Layer 2 of a small transformer language model trained on English Wikipedia (15 layers, counted from 0, width 64).
A neuron's activation on a vector x is GELU(weights . x + bias), where the dot is the dot product.

Input weights of the MLP neurons that the questions are about. A number n stands for (n - 128) times 0.005.
n2 (bias -0.105): 201, 130, 130, 108, 80, 171, 195, 164, 114, 177, 169, 169, 183, 115, 146, 173, 121, 138, 124, 154, 129, 116, 152, 213, 199, 203, 162, 117, 135, 145, 138, 93, 104, 87, 118, 141, 151, 135, 118, 169, 63, 66, 92, 163, 166, 100, 186, 119, 137, 119, 152, 52, 116, 112, 120, 148, 71, 130, 143, 85, 124, 77, 111, 106
n11 (bias -0.022): 143, 141, 79, 102, 127, 105, 134, 164, 168, 142, 125, 119, 88, 112, 138, 116, 128, 151, 136, 95, 134, 164, 116, 182, 134, 223, 159, 148, 108, 109, 120, 119, 147, 172, 102, 181, 115, 107, 145, 148, 192, 196, 129, 165, 126, 131, 165, 169, 116, 135, 70, 100, 115, 142, 173, 100, 117, 80, 114, 50, 138, 147, 96, 131
n16 (bias -0.089): 105, 144, 153, 183, 89, 164, 148, 106, 189, 131, 164, 150, 151, 155, 123, 111, 89, 184, 192, 99, 141, 169, 137, 110, 139, 153, 120, 159, 123, 104, 150, 113, 75, 180, 91, 90, 134, 133, 150, 52, 191, 106, 139, 128, 96, 96, 132, 81, 135, 86, 86, 92, 155, 91, 166, 174, 110, 104, 97, 155, 104, 162, 131, 138
n38 (bias -0.108): 136, 160, 124, 129, 119, 87, 170, 96, 192, 156, 114, 116, 164, 151, 154, 96, 129, 111, 208, 139, 90, 197, 199, 131, 132, 91, 186, 157, 76, 78, 97, 79, 129, 126, 197, 67, 106, 59, 113, 144, 154, 115, 142, 127, 167, 101, 102, 99, 130, 168, 92, 156, 108, 58, 88, 146, 122, 47, 157, 99, 140, 170, 117, 94
n49 (bias -0.045): 127, 108, 139, 41, 183, 96, 163, 129, 76, 177, 111, 78, 6, 145, 164, 106, 136, 178, 128, 133, 101, 187, 102, 109, 123, 106, 134, 129, 130, 138, 126, 148, 110, 118, 121, 110, 144, 184, 94, 112, 134, 77, 131, 154, 102, 137, 111, 198, 139, 116, 113, 109, 132, 169, 137, 78, 138, 39, 117, 130, 121, 149, 148, 118
n50 (bias -0.093): 114, 123, 77, 133, 115, 147, 86, 114, 77, 117, 135, 158, 71, 145, 131, 71, 102, 139, 62, 145, 168, 195, 79, 123, 71, 125, 121, 164, 120, 91, 153, 104, 181, 197, 175, 122, 155, 147, 108, 121, 103, 81, 124, 106, 118, 108, 129, 134, 76, 158, 128, 111, 86, 130, 79, 127, 158, 152, 209, 115, 121, 133, 102, 143
n58 (bias 0.061): 175, 116, 136, 95, 83, 99, 171, 147, 103, 122, 144, 160, 108, 125, 176, 164, 150, 147, 97, 191, 124, 127, 146, 103, 126, 100, 132, 127, 124, 136, 83, 83, 156, 121, 126, 165, 82, 68, 84, 107, 112, 30, 196, 120, 162, 151, 166, 121, 131, 169, 135, 139, 118, 71, 106, 97, 172, 69, 93, 94, 117, 146, 94, 155
n73 (bias -0.095): 151, 145, 164, 200, 158, 136, 152, 170, 109, 93, 139, 101, 98, 98, 88, 100, 141, 55, 150, 109, 153, 104, 114, 79, 114, 132, 156, 80, 168, 110, 93, 139, 133, 179, 142, 195, 147, 96, 193, 142, 117, 76, 116, 122, 176, 116, 126, 130, 129, 116, 159, 127, 186, 155, 156, 139, 110, 121, 89, 86, 159, 174, 129, 138
n76 (bias -0.062): 128, 150, 83, 138, 126, 120, 125, 120, 122, 127, 122, 183, 182, 116, 131, 115, 124, 154, 167, 146, 134, 88, 166, 69, 134, 102, 119, 168, 95, 140, 154, 110, 81, 104, 64, 112, 146, 111, 125, 97, 158, 182, 105, 130, 143, 159, 118, 124, 166, 168, 97, 101, 112, 121, 171, 99, 81, 117, 124, 114, 70, 190, 133, 171
n80 (bias -0.217): 129, 165, 94, 48, 133, 178, 163, 144, 130, 93, 126, 154, 194, 76, 104, 207, 126, 128, 73, 123, 131, 65, 195, 117, 211, 38, 182, 148, 95, 190, 138, 90, 171, 79, 218, 133, 129, 110, 112, 119, 124, 120, 190, 132, 198, 123, 87, 128, 142, 131, 177, 80, 149, 92, 197, 151, 179, 150, 95, 200, 153, 105, 155, 102
n99 (bias -0.078): 144, 117, 129, 139, 186, 70, 145, 130, 78, 145, 136, 84, 140, 69, 113, 116, 152, 122, 99, 126, 171, 130, 67, 152, 127, 84, 117, 166, 129, 127, 144, 165, 45, 134, 99, 154, 155, 62, 103, 136, 147, 155, 144, 191, 114, 170, 137, 101, 135, 151, 89, 89, 199, 120, 124, 134, 112, 119, 161, 117, 168, 86, 133, 141
n113 (bias -0.154): 62, 243, 78, 147, 152, 160, 167, 172, 168, 159, 91, 71, 101, 118, 126, 192, 84, 178, 175, 68, 134, 117, 96, 70, 138, 129, 130, 204, 134, 136, 130, 90, 134, 88, 104, 160, 122, 102, 165, 173, 165, 185, 146, 114, 110, 81, 82, 72, 161, 132, 59, 111, 142, 62, 95, 123, 50, 129, 120, 98, 107, 147, 83, 185
n126 (bias -0.211): 110, 111, 122, 153, 119, 114, 57, 145, 124, 126, 103, 133, 159, 109, 104, 51, 143, 140, 140, 172, 193, 146, 134, 121, 61, 129, 59, 169, 149, 52, 100, 145, 118, 205, 147, 125, 183, 199, 161, 125, 182, 171, 109, 172, 98, 145, 103, 125, 106, 139, 104, 221, 64, 104, 156, 163, 112, 118, 143, 79, 154, 120, 149, 77
n134 (bias 0.022): 115, 153, 82, 83, 151, 151, 110, 126, 139, 101, 156, 119, 112, 68, 101, 152, 154, 131, 101, 135, 128, 139, 157, 85, 100, 168, 113, 164, 85, 125, 77, 126, 169, 148, 95, 106, 171, 156, 126, 146, 178, 167, 57, 146, 172, 178, 70, 146, 138, 97, 151, 104, 151, 156, 99, 165, 139, 103, 136, 135, 144, 123, 124, 134
n139 (bias -0.202): 99, 201, 100, 102, 121, 127, 159, 161, 122, 86, 194, 88, 157, 94, 64, 125, 125, 127, 116, 138, 136, 88, 104, 76, 107, 128, 121, 99, 188, 166, 131, 134, 134, 153, 84, 165, 138, 106, 212, 78, 158, 127, 164, 142, 177, 138, 190, 91, 91, 163, 166, 109, 112, 132, 159, 122, 131, 185, 132, 184, 186, 67, 182, 105
n141 (bias -0.046): 97, 110, 130, 123, 144, 140, 117, 141, 101, 134, 103, 73, 73, 61, 79, 155, 198, 175, 188, 141, 101, 136, 136, 103, 166, 110, 135, 87, 162, 178, 155, 79, 101, 114, 147, 103, 125, 103, 100, 102, 69, 119, 161, 142, 154, 149, 157, 159, 67, 209, 68, 81, 110, 122, 153, 146, 86, 137, 154, 161, 163, 156, 203, 88
n146 (bias -0.027): 148, 106, 134, 171, 92, 187, 116, 98, 122, 118, 109, 151, 161, 114, 142, 117, 103, 123, 137, 123, 133, 125, 144, 134, 106, 145, 84, 120, 215, 102, 59, 114, 113, 202, 161, 140, 146, 144, 143, 163, 103, 102, 114, 117, 92, 137, 150, 147, 187, 177, 119, 131, 72, 112, 157, 98, 22, 126, 142, 182, 121, 139, 123, 112
n149 (bias 0.027): 103, 176, 113, 125, 89, 96, 163, 98, 59, 129, 145, 148, 146, 72, 132, 106, 155, 135, 95, 65, 77, 111, 138, 170, 92, 131, 207, 146, 160, 89, 147, 118, 20, 158, 173, 97, 140, 68, 76, 103, 68, 74, 126, 143, 109, 171, 111, 125, 163, 109, 145, 156, 123, 50, 123, 170, 109, 207, 134, 183, 138, 121, 135, 94
n150 (bias -0.077): 107, 151, 105, 104, 168, 160, 164, 157, 161, 179, 184, 47, 62, 98, 110, 140, 151, 128, 152, 116, 126, 121, 132, 64, 117, 151, 59, 90, 128, 220, 107, 84, 128, 128, 151, 122, 85, 135, 182, 124, 80, 130, 138, 189, 162, 139, 148, 208, 138, 113, 138, 91, 119, 121, 120, 171, 147, 163, 124, 189, 164, 127, 117, 111
n152 (bias -0.092): 103, 86, 64, 165, 186, 119, 166, 140, 144, 158, 110, 101, 105, 146, 124, 105, 86, 140, 135, 125, 167, 140, 110, 78, 147, 157, 152, 146, 133, 104, 153, 111, 124, 146, 113, 159, 121, 134, 116, 117, 166, 151, 106, 166, 95, 177, 126, 119, 70, 122, 120, 141, 181, 106, 123, 146, 106, 134, 143, 105, 136, 101, 133, 142
n167 (bias 0.042): 139, 147, 92, 130, 170, 188, 194, 80, 144, 96, 142, 89, 99, 151, 118, 141, 110, 133, 157, 127, 150, 169, 77, 113, 76, 166, 132, 97, 136, 138, 102, 133, 84, 146, 165, 145, 121, 132, 124, 104, 136, 166, 175, 87, 147, 99, 76, 103, 156, 114, 166, 106, 94, 109, 182, 110, 112, 103, 111, 69, 128, 132, 161, 153
n185 (bias -0.083): 181, 156, 158, 121, 217, 137, 128, 96, 79, 181, 124, 177, 86, 131, 154, 57, 129, 103, 49, 117, 115, 142, 114, 147, 159, 162, 143, 147, 126, 78, 125, 85, 90, 167, 132, 84, 184, 143, 96, 130, 123, 221, 150, 140, 134, 156, 172, 151, 127, 102, 108, 193, 89, 131, 149, 149, 96, 61, 169, 119, 177, 99, 163, 140
n202 (bias -0.097): 126, 140, 109, 164, 98, 131, 136, 141, 175, 100, 164, 161, 189, 143, 139, 145, 162, 122, 215, 115, 138, 79, 136, 118, 117, 152, 101, 166, 173, 169, 118, 66, 89, 155, 187, 190, 140, 54, 93, 181, 85, 138, 166, 131, 132, 149, 144, 113, 118, 110, 47, 115, 143, 70, 127, 119, 70, 153, 219, 155, 91, 88, 102, 40
n206 (bias -0.107): 100, 168, 66, 118, 117, 100, 129, 147, 174, 148, 138, 121, 127, 178, 161, 185, 118, 141, 130, 113, 80, 250, 141, 128, 127, 155, 153, 115, 85, 92, 114, 134, 166, 119, 105, 84, 167, 138, 161, 112, 163, 123, 97, 177, 165, 90, 120, 178, 123, 126, 126, 105, 102, 114, 130, 167, 81, 172, 154, 136, 104, 174, 73, 126
n212 (bias 0.027): 107, 101, 137, 121, 116, 109, 155, 116, 147, 123, 134, 123, 175, 142, 116, 91, 118, 168, 135, 134, 64, 132, 118, 103, 92, 141, 137, 166, 106, 105, 131, 84, 122, 133, 137, 117, 123, 152, 131, 138, 182, 130, 131, 135, 118, 153, 110, 110, 54, 131, 92, 121, 179, 85, 147, 122, 113, 87, 147, 81, 149, 142, 144, 127
n216 (bias -0.149): 85, 223, 52, 184, 89, 173, 133, 143, 160, 79, 132, 181, 47, 44, 125, 187, 112, 148, 162, 92, 152, 127, 122, 72, 179, 99, 122, 79, 100, 99, 89, 113, 199, 186, 130, 65, 120, 167, 151, 156, 78, 142, 121, 168, 142, 104, 118, 93, 125, 139, 165, 67, 165, 172, 208, 139, 104, 108, 165, 90, 145, 125, 104, 67
n230 (bias -0.060): 190, 140, 82, 142, 156, 172, 142, 95, 160, 145, 177, 132, 104, 100, 129, 106, 118, 57, 150, 149, 79, 128, 85, 123, 135, 205, 116, 186, 150, 147, 125, 111, 150, 93, 124, 141, 129, 120, 136, 181, 113, 85, 153, 186, 144, 131, 181, 132, 136, 143, 115, 127, 80, 75, 105, 124, 162, 73, 155, 99, 81, 99, 152, 58
n239 (bias -0.027): 92, 159, 127, 111, 143, 189, 110, 164, 151, 132, 149, 101, 170, 33, 147, 176, 123, 226, 154, 66, 175, 125, 117, 112, 124, 148, 139, 130, 112, 85, 140, 125, 156, 107, 105, 158, 118, 147, 146, 164, 165, 141, 157, 125, 150, 184, 105, 140, 161, 86, 190, 123, 129, 167, 98, 132, 144, 149, 108, 168, 108, 98, 101, 161
n240 (bias -0.075): 104, 80, 39, 197, 99, 144, 142, 152, 112, 118, 64, 175, 113, 105, 145, 176, 172, 156, 169, 163, 53, 90, 78, 133, 80, 65, 128, 105, 175, 171, 122, 114, 114, 161, 131, 122, 103, 71, 81, 117, 122, 143, 167, 125, 187, 139, 177, 95, 95, 102, 98, 134, 149, 100, 96, 157, 192, 129, 95, 193, 54, 122, 170, 191
n248 (bias -0.093): 79, 174, 71, 134, 133, 79, 198, 157, 148, 110, 95, 135, 103, 87, 136, 165, 141, 167, 230, 124, 178, 129, 166, 109, 173, 101, 149, 104, 132, 127, 126, 131, 118, 146, 102, 122, 122, 114, 150, 128, 111, 186, 125, 133, 99, 125, 143, 147, 145, 107, 80, 170, 88, 95, 174, 155, 169, 150, 177, 139, 191, 114, 116, 146
n249 (bias -0.089): 121, 82, 102, 184, 82, 198, 135, 147, 156, 179, 114, 115, 101, 138, 92, 211, 94, 137, 123, 147, 89, 88, 171, 143, 91, 94, 84, 132, 115, 140, 197, 91, 68, 137, 121, 128, 133, 81, 139, 120, 98, 132, 139, 16, 164, 148, 144, 105, 111, 101, 120, 137, 145, 29, 137, 165, 137, 148, 102, 74, 124, 114, 135, 179
n255 (bias 0.009): 133, 162, 84, 82, 118, 112, 172, 115, 127, 123, 152, 147, 155, 122, 110, 144, 127, 111, 93, 154, 114, 76, 110, 146, 125, 115, 145, 146, 184, 120, 119, 93, 161, 103, 148, 147, 152, 125, 118, 102, 98, 124, 129, 40, 167, 91, 169, 126, 159, 145, 116, 129, 92, 118, 139, 125, 138, 71, 160, 170, 99, 49, 106, 163

Each question shows a token from some text and the vector x that enters the MLP there. A number n stands for (n - 128) times 0.03.

"|": 139, 110, 177, 110, 141, 87, 93, 72, 170, 82, 138, 135, 133, 96, 153, 124, 106, 128, 107, 159, 105, 123, 40, 176, 142, 159, 170, 157, 180, 169, 104, 125, 121, 137, 119, 182, 74, 130, 173, 86, 95, 157, 135, 85, 63, 103, 101, 114, 138, 111, 134, 125, 101, 173, 118, 85, 158, 154, 89, 99, 144, 79, 72, 149
Which of these neurons fires most? n255

"eph": 104, 111, 159, 152, 153, 44, 130, 115, 125, 98, 100, 121, 97, 166, 119, 120, 132, 155, 127, 177, 89, 133, 147, 219, 124, 119, 106, 97, 119, 151, 99, 157, 133, 104, 135, 109, 124, 158, 149, 171, 184, 154, 67, 118, 140, 86, 128, 168, 115, 145, 113, 99, 131, 189, 164, 156, 162, 204, 134, 196, 156, 160, 98, 78
Which of these neurons fires most? n206

"relig": 102, 46, 185, 138, 115, 106, 107, 138, 97, 146, 104, 145, 105, 186, 138, 102, 96, 132, 110, 159, 103, 99, 117, 172, 124, 82, 136, 93, 129, 185, 60, 168, 98, 117, 71, 140, 126, 131, 131, 179, 135, 125, 89, 150, 86, 86, 105, 114, 140, 207, 102, 90, 140, 132, 114, 141, 183, 142, 131, 153, 184, 113, 89, 81
Which of these neurons fires most? n99

"ya ": 74, 145, 141, 109, 126, 110, 124, 92, 97, 137, 140, 125, 134, 117, 170, 162, 187, 100, 119, 120, 69, 109, 150, 199, 69, 166, 194, 137, 125, 144, 98, 124, 127, 129, 88, 167, 86, 103, 70, 120, 119, 158, 105, 103, 55, 108, 150, 121, 147, 155, 137, 168, 159, 135, 80, 85, 140, 178, 117, 136, 72, 119, 83, 65
The two highest activations, in order: n149, n202

"i": 110, 101, 190, 111, 144, 83, 104, 57, 169, 96, 114, 80, 118, 156, 129, 108, 121, 172, 160, 179, 99, 92, 182, 141, 113, 174, 140, 76, 80, 174, 127, 103, 89, 132, 134, 158, 79, 145, 120, 136, 195, 152, 139, 119, 55, 80, 174, 112, 142, 157, 142, 145, 124, 176, 106, 135, 183, 161, 145, 123, 142, 153, 122, 109
Which three neurons fire most, strongest first? n212, n38, n11

"Wol": 105, 98, 199, 115, 128, 92, 181, 101, 156, 105, 93, 129, 139, 134, 152, 135, 98, 155, 131, 182, 159, 153, 107, 106, 140, 146, 138, 115, 110, 146, 100, 162, 101, 136, 66, 126, 86, 147, 105, 151, 108, 179, 110, 111, 103, 154, 145, 138, 198, 141, 121, 155, 180, 119, 91, 75, 198, 217, 138, 156, 189, 134, 86, 94
The two highest activations, in order: n248, n99

"uel": 115, 96, 149, 138, 140, 194, 123, 105, 117, 54, 145, 148, 190, 144, 140, 99, 117, 170, 107, 157, 60, 104, 131, 104, 147, 144, 177, 121, 81, 173, 129, 133, 151, 116, 71, 137, 67, 155, 112, 141, 149, 135, 74, 106, 129, 142, 158, 139, 130, 199, 99, 118, 178, 157, 77, 156, 126, 195, 88, 116, 106, 177, 99, 120
Which of these neurons fires most? n76

"6": 134, 141, 138, 125, 148, 105, 103, 93, 180, 131, 74, 126, 114, 118, 95, 82, 185, 175, 101, 159, 149, 108, 128, 173, 140, 140, 143, 118, 145, 127, 106, 148, 189, 74, 118, 117, 75, 100, 153, 87, 182, 140, 74, 85, 69, 198, 113, 133, 113, 140, 137, 111, 115, 151, 32, 140, 170, 151, 93, 100, 135, 161, 87, 115
Which three neurons fire most, strongest first? n134, n239, n11

"199": 154, 121, 181, 146, 120, 100, 97, 82, 161, 116, 114, 107, 132, 112, 134, 99, 102, 123, 148, 197, 135, 78, 150, 149, 111, 38, 118, 120, 133, 105, 168, 112, 103, 103, 115, 105, 101, 116, 159, 109, 167, 130, 102, 87, 34, 170, 136, 85, 87, 91, 126, 142, 163, 160, 84, 119, 174, 182, 125, 119, 136, 166, 64, 95
The most active neuron and its activation: n249, at about 1.1

"(": 178, 102, 153, 129, 160, 90, 49, 92, 136, 68, 96, 136, 167, 106, 132, 132, 152, 98, 98, 172, 170, 99, 112, 135, 107, 139, 179, 82, 96, 180, 138, 120, 122, 108, 116, 149, 93, 111, 127, 69, 89, 137, 126, 67, 78, 109, 126, 105, 187, 98, 113, 77, 72, 122, 118, 82, 127, 130, 139, 93, 123, 179, 107, 80
Which of these neurons fires most? n76

"Rel": 114, 111, 214, 210, 117, 65, 134, 107, 158, 113, 58, 103, 182, 178, 128, 102, 89, 126, 168, 150, 114, 93, 141, 147, 133, 141, 99, 107, 104, 108, 139, 187, 131, 136, 106, 83, 140, 105, 149, 116, 100, 178, 86, 119, 76, 98, 111, 152, 139, 145, 128, 119, 116, 100, 110, 118, 212, 139, 83, 112, 166, 104, 101, 118
The most active neuron and its activation: n248, at about 1.4

"men ": 111, 108, 195, 94, 115, 88, 118, 143, 118, 117, 132, 149, 147, 102, 158, 124, 138, 109, 110, 171, 91, 138, 153, 146, 77, 151, 179, 112, 124, 177, 127, 119, 98, 111, 102, 152, 75, 50, 92, 106, 105, 176, 88, 121, 71, 139, 91, 70, 189, 156, 52, 91, 147, 132, 136, 110, 118, 198, 111, 111, 151, 96, 107, 98
Which of these neurons fires most? n149

"3": 146, 140, 150, 112, 152, 122, 100, 90, 162, 122, 37, 161, 87, 102, 88, 138, 156, 161, 107, 155, 149, 133, 153, 174, 141, 129, 117, 128, 116, 128, 145, 155, 168, 123, 131, 127, 107, 91, 160, 70, 198, 115, 128, 90, 62, 168, 132, 112, 111, 146, 143, 100, 82, 195, 46, 145, 171, 171, 121, 102, 130, 142, 90, 76
The most active neuron and its activation: n50, at about 1.3

"E": 172, 82, 166, 107, 155, 76, 156, 42, 142, 114, 34, 128, 115, 123, 96, 119, 137, 165, 134, 161, 142, 116, 156, 149, 157, 153, 104, 104, 89, 129, 135, 131, 116, 116, 115, 141, 82, 132, 130, 124, 97, 139, 81, 106, 127, 110, 155, 150, 183, 114, 154, 145, 135, 217, 74, 112, 154, 208, 124, 160, 119, 178, 104, 117
Which of these neurons fires most? n49

"Pe": 132, 152, 183, 184, 151, 63, 150, 80, 170, 113, 69, 107, 98, 166, 124, 103, 133, 175, 116, 176, 131, 132, 112, 117, 158, 136, 65, 104, 126, 125, 111, 136, 128, 117, 100, 149, 100, 124, 124, 107, 135, 154, 67, 118, 135, 92, 123, 165, 153, 158, 126, 139, 167, 159, 84, 184, 230, 174, 134, 195, 109, 138, 108, 126
Which of these neurons fires most? n150

"ap": 165, 98, 152, 172, 110, 77, 75, 78, 172, 111, 119, 155, 149, 142, 137, 162, 128, 108, 145, 156, 89, 145, 117, 172, 139, 172, 101, 83, 91, 180, 127, 134, 120, 148, 135, 119, 105, 123, 123, 176, 134, 154, 84, 144, 95, 121, 175, 106, 212, 147, 162, 133, 157, 193, 85, 124, 167, 149, 53, 143, 164, 92, 153, 174
The most active neuron and its activation: n240, at about 1

"dis": 104, 130, 213, 141, 68, 72, 98, 122, 150, 129, 115, 153, 103, 117, 163, 112, 136, 103, 121, 107, 112, 139, 148, 172, 75, 156, 48, 113, 90, 175, 102, 166, 146, 88, 127, 112, 94, 172, 165, 160, 104, 129, 96, 108, 84, 82, 159, 126, 158, 161, 91, 114, 95, 134, 60, 122, 184, 177, 86, 147, 142, 113, 129, 139
Which of these neurons fires most? n150

"it": 192, 150, 215, 193, 110, 141, 71, 101, 132, 55, 135, 129, 154, 130, 127, 121, 93, 183, 115, 147, 109, 116, 152, 132, 113, 153, 156, 134, 119, 180, 159, 141, 158, 90, 128, 119, 130, 104, 120, 166, 177, 182, 159, 97, 104, 85, 121, 152, 119, 175, 123, 139, 128, 206, 98, 111, 177, 173, 177, 151, 111, 136, 133, 107
The most active neuron and its activation: n239, at about 0.63

"eg": 74, 85, 148, 192, 182, 108, 125, 102, 146, 90, 103, 166, 140, 166, 150, 112, 98, 160, 109, 146, 90, 107, 149, 154, 143, 186, 159, 104, 92, 132, 91, 118, 132, 100, 141, 160, 64, 135, 89, 166, 107, 151, 64, 177, 114, 157, 134, 90, 148, 174, 144, 130, 205, 164, 107, 140, 167, 165, 115, 94, 165, 125, 85, 96
Which of these neurons fires most? n152

"oph": 150, 148, 120, 194, 133, 123, 116, 50, 159, 125, 123, 121, 100, 176, 123, 144, 127, 111, 122, 138, 37, 136, 95, 182, 80, 136, 89, 110, 155, 163, 125, 154, 193, 116, 72, 120, 171, 142, 108, 153, 202, 169, 87, 130, 72, 63, 152, 149, 152, 116, 137, 113, 120, 178, 108, 134, 86, 141, 105, 150, 114, 146, 120, 113
The two highest activations, in order: n206, n146

"P": 175, 122, 199, 140, 172, 108, 142, 60, 165, 104, 48, 168, 103, 135, 102, 115, 109, 179, 122, 156, 125, 127, 159, 169, 133, 162, 88, 150, 121, 188, 121, 164, 160, 133, 138, 94, 117, 111, 145, 124, 104, 161, 104, 99, 133, 97, 151, 162, 211, 70, 114, 109, 144, 206, 97, 111, 143, 138, 86, 145, 143, 140, 128, 108
The most active neuron and its activation: n49, at about 0.8

"13": 128, 136, 184, 112, 114, 117, 143, 80, 151, 157, 65, 118, 112, 111, 121, 91, 169, 117, 145, 182, 131, 111, 140, 185, 134, 159, 142, 168, 136, 152, 98, 120, 172, 93, 82, 84, 91, 149, 140, 101, 185, 125, 139, 76, 69, 179, 138, 113, 102, 135, 140, 82, 127, 109, 29, 96, 169, 155, 129, 152, 147, 174, 87, 102
Which of these neurons fires most? n38

"w": 123, 110, 177, 159, 156, 74, 119, 106, 176, 114, 94, 99, 114, 145, 160, 151, 123, 165, 118, 160, 100, 135, 167, 120, 92, 147, 129, 103, 188, 174, 89, 108, 169, 84, 134, 161, 35, 144, 97, 168, 116, 200, 167, 65, 124, 140, 149, 101, 187, 165, 151, 143, 153, 138, 104, 74, 113, 156, 124, 120, 153, 141, 98, 99
The most active neuron and its activation: n58, at about 1.6

"| ": 150, 146, 181, 96, 169, 112, 63, 104, 160, 87, 119, 146, 126, 111, 146, 97, 148, 136, 121, 173, 118, 130, 120, 161, 130, 147, 150, 78, 150, 185, 120, 119, 122, 130, 112, 160, 91, 93, 76, 59, 71, 142, 135, 79, 51, 52, 110, 109, 88, 79, 131, 108, 100, 114, 92, 107, 156, 134, 107, 101, 133, 146, 67, 91
The two highest activations, in order: n58, n167

"to ": 144, 151, 174, 117, 113, 112, 86, 108, 177, 163, 159, 138, 164, 118, 173, 137, 142, 60, 121, 121, 114, 94, 155, 192, 75, 185, 141, 109, 162, 142, 131, 112, 118, 76, 106, 141, 86, 134, 109, 63, 124, 150, 117, 68, 90, 59, 68, 133, 161, 152, 76, 134, 130, 199, 83, 130, 117, 127, 93, 122, 105, 108, 136, 114
The two highest activations, in order: n255, n2

"Ar": 167, 64, 164, 145, 153, 168, 145, 55, 121, 105, 61, 156, 149, 140, 105, 140, 126, 153, 123, 136, 171, 136, 76, 124, 147, 109, 147, 106, 110, 143, 138, 174, 146, 77, 100, 147, 120, 114, 78, 134, 129, 176, 90, 151, 73, 75, 114, 133, 163, 167, 143, 116, 163, 141, 34, 155, 170, 175, 103, 97, 163, 99, 109, 130
The most active neuron and its activation: n99, at about 1.7

"-": 119, 149, 180, 118, 138, 123, 100, 59, 145, 154, 101, 92, 141, 93, 116, 117, 152, 116, 85, 139, 120, 147, 147, 189, 150, 160, 173, 49, 152, 186, 179, 118, 162, 112, 150, 99, 106, 119, 103, 109, 116, 189, 130, 101, 84, 134, 172, 128, 176, 106, 102, 196, 116, 200, 109, 159, 141, 139, 112, 87, 121, 191, 125, 125
Which of these neurons fires most? n185

".": 156, 102, 181, 109, 121, 106, 65, 91, 169, 121, 76, 107, 158, 126, 150, 97, 151, 104, 153, 155, 128, 130, 139, 154, 102, 143, 154, 170, 151, 172, 102, 164, 206, 118, 127, 124, 151, 136, 125, 46, 94, 151, 128, 88, 107, 117, 153, 104, 119, 141, 113, 148, 85, 222, 108, 132, 122, 127, 54, 141, 163, 176, 94, 90
The two highest activations, in order: n126, n146

"vid": 114, 103, 165, 205, 129, 148, 128, 115, 119, 124, 126, 175, 81, 141, 121, 81, 167, 144, 102, 161, 74, 106, 136, 142, 172, 157, 132, 62, 143, 180, 115, 179, 112, 106, 81, 180, 72, 107, 143, 107, 144, 157, 97, 127, 98, 150, 87, 137, 152, 145, 105, 119, 206, 125, 89, 110, 155, 174, 122, 109, 186, 78, 88, 117
Which three neurons fire most, strongest first? n99, n73, n152

"R": 150, 135, 189, 134, 131, 106, 155, 75, 182, 107, 40, 119, 115, 161, 123, 106, 134, 204, 129, 141, 136, 110, 127, 141, 119, 168, 87, 105, 144, 104, 142, 134, 153, 120, 134, 132, 105, 96, 108, 105, 137, 155, 121, 101, 92, 93, 142, 133, 200, 103, 121, 117, 154, 181, 16, 75, 160, 177, 115, 142, 142, 127, 120, 86
Which of these neurons fires most? n239

"\n": 168, 146, 163, 134, 121, 122, 65, 81, 171, 108, 119, 112, 128, 129, 163, 105, 158, 105, 136, 181, 97, 129, 69, 166, 184, 142, 159, 154, 134, 177, 132, 96, 113, 118, 105, 151, 89, 114, 167, 92, 82, 179, 143, 129, 65, 77, 131, 109, 130, 167, 148, 168, 81, 141, 77, 110, 118, 129, 125, 93, 90, 168, 72, 62
Which of these neurons fires most? n230

", ": 148, 149, 208, 113, 126, 116, 56, 82, 154, 106, 140, 100, 118, 139, 121, 134, 136, 78, 146, 191, 110, 101, 120, 128, 131, 128, 152, 97, 124, 187, 121, 85, 145, 100, 148, 144, 84, 96, 105, 27, 94, 156, 132, 101, 66, 125, 156, 119, 169, 188, 98, 137, 114, 156, 133, 94, 112, 127, 95, 71, 106, 167, 140, 99
Which three neurons fire most, strongest first? n141, n58, n76

"M": 152, 123, 166, 164, 178, 117, 157, 82, 195, 136, 41, 121, 86, 143, 137, 120, 129, 195, 135, 187, 137, 92, 120, 148, 115, 155, 128, 92, 120, 154, 103, 147, 151, 108, 116, 145, 100, 113, 129, 132, 90, 136, 76, 82, 109, 106, 159, 128, 206, 105, 143, 99, 174, 197, 68, 74, 117, 167, 113, 138, 132, 150, 121, 130
Which of these neurons fires most? n49

"sion": 85, 81, 235, 157, 95, 149, 92, 100, 192, 86, 130, 161, 133, 102, 133, 93, 120, 121, 114, 200, 89, 99, 151, 151, 133, 152, 87, 169, 141, 164, 114, 156, 135, 169, 90, 85, 91, 123, 135, 113, 157, 151, 94, 119, 61, 135, 108, 94, 151, 149, 136, 101, 140, 169, 153, 128, 126, 144, 76, 138, 77, 140, 137, 90
The most active neuron and its activation: n16, at about 2.8

",": 113, 154, 173, 98, 102, 147, 42, 95, 155, 168, 109, 95, 140, 100, 101, 104, 134, 121, 112, 95, 132, 167, 107, 155, 142, 153, 143, 147, 123, 199, 62, 157, 179, 139, 138, 106, 130, 146, 131, 67, 135, 159, 146, 111, 95, 123, 119, 125, 120, 139, 73, 121, 116, 139, 93, 131, 130, 188, 96, 83, 237, 141, 82, 114
Which of these neurons fires most? n11

") ": 95, 131, 174, 133, 110, 158, 33, 45, 153, 123, 124, 145, 129, 117, 155, 155, 112, 118, 102, 109, 100, 145, 129, 118, 128, 109, 168, 143, 80, 136, 64, 83, 126, 133, 108, 170, 160, 141, 108, 69, 102, 182, 111, 79, 70, 169, 68, 145, 123, 121, 137, 119, 109, 147, 59, 120, 119, 148, 73, 125, 94, 132, 92, 99
Which of these neurons fires most? n134

"Jus": 97, 88, 226, 125, 105, 106, 145, 103, 169, 131, 80, 129, 94, 175, 158, 100, 133, 142, 184, 114, 125, 106, 123, 139, 144, 124, 133, 95, 141, 121, 132, 173, 143, 112, 87, 137, 97, 145, 142, 116, 112, 160, 49, 125, 104, 77, 71, 133, 150, 159, 140, 107, 159, 106, 62, 176, 197, 199, 146, 158, 110, 111, 103, 131
Which of these neurons fires most? n248

"ar ": 117, 147, 158, 143, 97, 158, 69, 60, 137, 107, 146, 161, 120, 77, 150, 114, 147, 88, 87, 143, 84, 155, 116, 176, 68, 138, 210, 132, 127, 143, 146, 120, 148, 138, 147, 160, 120, 78, 59, 83, 109, 145, 64, 110, 81, 98, 121, 156, 178, 146, 142, 167, 135, 143, 97, 118, 178, 156, 101, 128, 129, 154, 90, 81
The most active neuron and its activation: n149, at about 3.9

"CD": 138, 112, 189, 168, 105, 102, 159, 89, 202, 110, 88, 195, 116, 140, 96, 68, 140, 124, 115, 173, 113, 78, 132, 156, 130, 140, 102, 136, 81, 176, 101, 122, 138, 124, 112, 75, 114, 82, 171, 80, 110, 147, 80, 109, 88, 171, 132, 133, 180, 109, 120, 90, 127, 188, 137, 118, 172, 155, 127, 177, 102, 158, 106, 159
Which of these neurons fires most? n76